Layer 6 of a small transformer language model trained on English Wikipedia (18 layers, counted from 0, width 96).
A neuron's activation on a vector x is GELU(weights . x), where the dot is the dot product.

Input weights of the MLP neurons that the questions are about. A number n stands for n times 0.0086.
n20: 12 -56 -4 41 36 14 -34 -25 -31 6 34 55 44 -12 37 -8 26 -1 20 -12 43 -39 36 13 25 5 -27 -59 -9 4 48 -25 0 11 -19 -30 19 -14 -28 27 -64 -18 -7 23 -44 6 -28 -50 -17 2 44 -34 -75 -17 -14 -22 62 48 38 23 -29 5 5 -5 78 32 -5 89 -42 12 -15 63 -5 -24 -48 -15 13 -45 13 5 -49 -34 43 65 -23 7 -49 39 -29 -5 6 41 22 -21 40 -6
n78: 22 24 -24 -41 9 -28 7 -15 19 -20 15 -8 -8 -22 -14 -41 18 -10 20 21 -23 -19 16 17 45 56 28 14 -24 18 -28 4 7 16 42 13 -59 -26 41 18 -4 -16 8 -47 -11 15 -18 11 8 -14 -26 -19 7 31 6 -21 7 -47 -24 19 -9 -13 52 -4 62 13 -13 30 33 -66 -14 -25 28 5 -71 2 30 7 14 -44 73 -7 3 8 4 5 -45 14 1 42 -18 9 -12 3 20 -39
n183: 9 29 32 -53 3 15 -11 29 -35 8 12 -12 0 55 -22 -26 -10 -5 53 40 -31 -26 12 26 -19 -21 -19 -48 26 -18 -6 59 34 -9 22 -15 -8 -53 -38 42 -82 3 11 -18 -27 -36 -27 78 7 -28 28 10 -4 -5 22 42 40 18 -5 65 -13 20 -22 60 -7 -2 -48 42 4 26 18 31 8 -20 6 15 -17 -31 -18 30 7 11 -26 22 -23 8 11 -14 33 -49 -27 4 -44 -1 -13 19
n288: 23 21 25 51 1 29 -1 -23 41 15 -35 2 -59 -16 -27 24 1 -46 14 19 -4 9 -9 5 -5 5 12 17 15 -17 17 12 39 13 29 -21 -21 -47 56 -15 24 -19 -23 10 42 -43 33 -21 9 -19 17 -7 -32 -4 46 78 -21 -39 11 -13 -9 -26 85 -29 -29 18 -31 39 0 3 -61 -28 19 12 19 -28 -61 -5 51 -12 39 -21 -39 -2 39 33 5 28 17 -41 -18 31 -25 -4 -34 -14
n316: 7 -26 29 -19 -6 45 25 9 -43 -34 31 3 44 18 -24 -30 -16 -33 -17 10 -6 -4 26 -14 -9 4 28 16 11 47 -5 -14 59 -16 8 -6 29 -78 -60 -55 -18 48 -2 -21 -3 -12 67 8 -3 -8 -46 -14 22 -4 -30 -5 2 -5 24 48 24 -2 6 3 -10 -13 -22 36 11 -21 -39 21 29 36 -7 35 5 -4 -36 0 -17 52 -15 16 -45 -5 -24 4 14 32 52 -11 2 20 17 -32
n349: 24 -41 26 9 -34 30 12 -17 -3 -12 64 -48 -21 55 -2 -7 5 32 3 -36 -4 -68 22 30 18 4 29 -32 -11 29 27 0 66 -9 -5 -5 -13 -5 -4 -48 -11 -15 9 7 -24 -28 45 -12 -45 -3 -26 31 58 -52 21 -5 -56 22 -16 7 20 11 -24 46 13 20 -13 -17 8 18 31 -67 41 -9 -4 -15 -35 -14 5 3 -6 -21 2 48 10 -22 0 -17 -19 43 22 -16 17 -6 -16 3
n363: 15 -13 -4 -14 54 -32 0 -58 30 -9 10 -45 -17 38 -49 -33 26 -40 -4 -17 -4 -54 47 9 -7 14 2 -11 47 42 -44 -63 41 8 3 -48 18 -17 -36 1 43 19 33 -35 70 10 -33 3 -56 8 63 3 3 46 -21 29 31 -16 -32 -20 79 31 28 15 -5 -20 1 7 -8 32 2 4 -17 -13 -3 -21 -26 -5 45 19 10 -31 33 -39 40 -27 -14 9 -41 18 11 -5 -27 16 7 29
n365: 44 -24 10 -24 -5 33 -14 -45 -3 66 -15 29 51 14 -76 -4 -18 -2 10 -14 -1 30 9 33 -33 -39 -20 51 5 29 -40 43 26 -1 -14 -14 2 61 20 -8 -32 -7 -26 17 -5 -13 -37 60 33 43 94 -42 36 -4 36 -47 28 -18 13 6 5 -13 19 10 -34 -39 -47 -87 -12 -20 10 -32 38 -11 -47 27 12 13 -48 13 0 -24 23 22 18 26 -11 -19 -34 60 4 17 -3 -22 47 2

Each question shows a token from some text and the vector x that enters the MLP there. A number n stands for n times 0.062.

" 19": -11 -11 23 2 3 -34 24 -2 -3 32 -11 -12 -7 20 26 20 -1 -9 -36 15 -26 46 -20 1 10 32 21 17 -6 3 -16 10 10 -2 14 -38 -8 -14 -25 -33 0 -14 12 8 1 14 -7 -15 14 17 -45 40 -4 -19 6 -61 24 -11 2 13 0 23 11 -8 18 -5 -3 4 -12 7 13 19 -58 6 -8 8 20 -18 20 12 2 20 19 -10 -2 -9 -10 -11 -25 -29 -15 10 5 -5 -17 -9
Which two neurons fire most, strongest first? n316, n78

" exp": -21 -6 32 8 -25 -16 26 15 -16 3 -3 -5 -19 16 12 10 4 -5 -22 3 -8 36 -12 34 -18 52 31 1 -14 -10 -9 10 15 -6 13 -25 10 -8 -12 9 -16 -2 18 8 19 5 -18 5 -21 -10 -25 26 -19 -18 -18 -22 26 4 2 -13 -22 31 15 -21 18 -14 -12 2 -19 -1 63 14 -51 0 8 -32 22 16 41 -2 -2 17 17 -8 -8 -2 -5 18 -20 -28 -3 -2 -22 -12 18 -4
The three highest activations, in order: n20, n363, n183

" P": -37 -13 18 1 -26 -15 19 2 -6 7 -15 6 -11 -10 0 10 -14 -3 -16 6 -47 22 -10 29 -11 50 22 11 -21 5 -9 13 8 2 18 -1 -15 -20 4 -22 11 8 22 -11 0 -14 -23 2 6 -18 -40 32 -18 -16 -1 -37 12 15 10 3 -27 18 8 -12 -6 -22 -13 16 -26 11 45 16 -24 26 42 -9 5 41 9 3 14 33 17 -5 4 7 -19 20 -29 3 -21 -13 9 19 0 0
Which two neurons fire most, strongest first? n78, n316

"cl": 0 8 -1 -3 -7 -1 15 -1 -18 40 -8 10 -50 14 7 14 -18 -20 5 16 -27 20 -27 28 16 47 34 14 -27 9 -17 -2 21 6 21 -39 -10 15 5 -10 -19 -3 27 2 16 7 17 6 17 -3 -36 5 -24 -17 16 -30 1 23 -1 8 -10 32 -6 -1 -22 0 -10 -8 -30 -3 32 -3 -50 0 8 -29 36 19 18 -22 1 12 20 -5 1 -13 3 1 -17 -25 -17 -2 -7 13 3 1
Which two neurons fire most, strongest first? n78, n288

"ted": -9 -2 -12 -7 -8 -8 -10 -8 -9 9 5 -3 -19 6 20 14 11 -11 -10 13 -7 76 -22 49 -28 32 19 0 -14 -6 -11 -8 -9 8 29 -13 -4 -18 -6 -3 -7 -18 41 -1 -5 8 -1 -16 24 17 -28 40 -9 -14 -22 -29 14 0 -10 -14 -16 32 1 -13 33 -11 -16 7 -11 11 42 13 -57 13 9 -16 9 13 36 9 -41 23 -2 -5 1 -12 -4 -9 -22 -13 4 30 7 -11 1 -10
The most active neuron and its activation: n20, at about 1.7

" what": -3 -5 9 -23 -16 11 21 -15 20 23 -3 17 -2 20 0 -8 13 8 -6 -5 -29 53 3 54 -17 17 0 9 -6 -3 -10 19 -16 15 -14 -41 1 10 -13 13 -6 -10 16 0 0 4 -5 -25 13 -6 -38 48 -4 -24 -11 -36 10 25 4 13 -24 21 -17 -25 -6 11 -18 -5 -35 -2 21 20 -60 -10 5 -1 18 25 42 6 0 -2 -8 -11 16 -5 -4 19 -9 -11 8 13 3 -14 4 -22
The most active neuron and its activation: n20, at about 1.5

"ing": -21 -26 -7 -5 -5 7 -1 -12 -2 25 -11 -11 -30 6 17 17 -10 -4 15 13 -12 51 -11 48 -24 48 13 16 -10 -13 -11 9 -24 10 15 -22 -18 -1 -1 -3 -3 -10 5 0 -2 -3 0 -7 8 15 -41 56 -21 1 -9 -30 -1 23 -10 -14 -19 34 0 6 7 -6 -16 8 -16 12 21 -1 -12 18 18 -11 15 1 39 1 -16 6 1 -15 -5 -20 5 19 -25 -19 2 21 14 -29 -11 -3
Which of these neurons fires most? n288

"us": 7 -29 27 -4 -22 -5 -4 -10 -25 23 -10 16 -37 -1 2 -13 -7 7 21 9 -27 44 8 37 -26 42 12 17 -4 12 -12 -2 0 3 12 -30 -19 17 -2 -15 1 -25 18 1 16 3 -12 -19 -7 20 -42 28 5 -24 -10 -28 2 27 -7 -8 -18 12 25 -3 32 -14 -8 -8 -19 12 -2 36 -12 16 17 -3 7 25 17 19 -26 32 -18 2 18 13 -6 -8 -32 14 0 20 -13 -12 -7 -14
The three highest activations, in order: n365, n349, n20

"g": -6 -30 11 -3 -20 8 -15 9 4 7 -1 11 -31 -15 3 4 0 4 3 29 -45 33 -7 11 -9 56 15 5 -10 22 -34 8 -33 25 17 -23 -23 -10 37 -15 5 4 32 0 13 -25 8 -21 15 12 -58 -8 11 -13 1 -47 -4 -1 -10 5 -8 23 -5 8 11 -18 13 -6 -11 4 19 57 -5 13 36 -14 -13 1 6 -18 -21 -12 11 5 2 -13 4 2 -16 -4 1 3 -6 7 15 31
Which of these neurons fires most? n78

" had": -3 11 5 -17 4 -1 27 -7 -2 26 8 -31 0 3 7 7 15 29 -4 19 -21 49 -9 18 -1 24 25 3 18 -10 -7 10 3 -1 9 -31 14 0 -12 14 -2 15 43 0 16 30 -2 -33 -24 2 -29 46 0 -22 -22 -32 12 -4 -5 -7 -33 26 -8 -20 -13 -16 -22 0 3 10 56 14 -44 -1 12 -11 -9 14 23 19 -28 21 -3 -5 17 -39 5 -9 -12 -33 -4 1 -6 -16 -13 -11
The most active neuron and its activation: n363, at about 1.7

"ested": -32 -19 -3 5 -1 -13 -1 16 1 21 -8 -25 -2 16 18 17 22 -12 -22 20 -21 56 -22 52 -44 37 11 -5 -10 -2 -18 0 -26 -4 27 -10 2 -8 14 3 -8 -19 35 10 -8 7 -10 -8 23 14 -11 32 -26 -1 -1 -24 16 20 -2 -15 -7 39 -2 -1 14 1 -11 2 -13 9 37 6 -33 -5 37 -14 4 12 44 -8 -19 5 -12 -3 -3 -21 -11 -15 -34 -27 0 18 6 1 -5 -37
Which of these neurons fires most? n20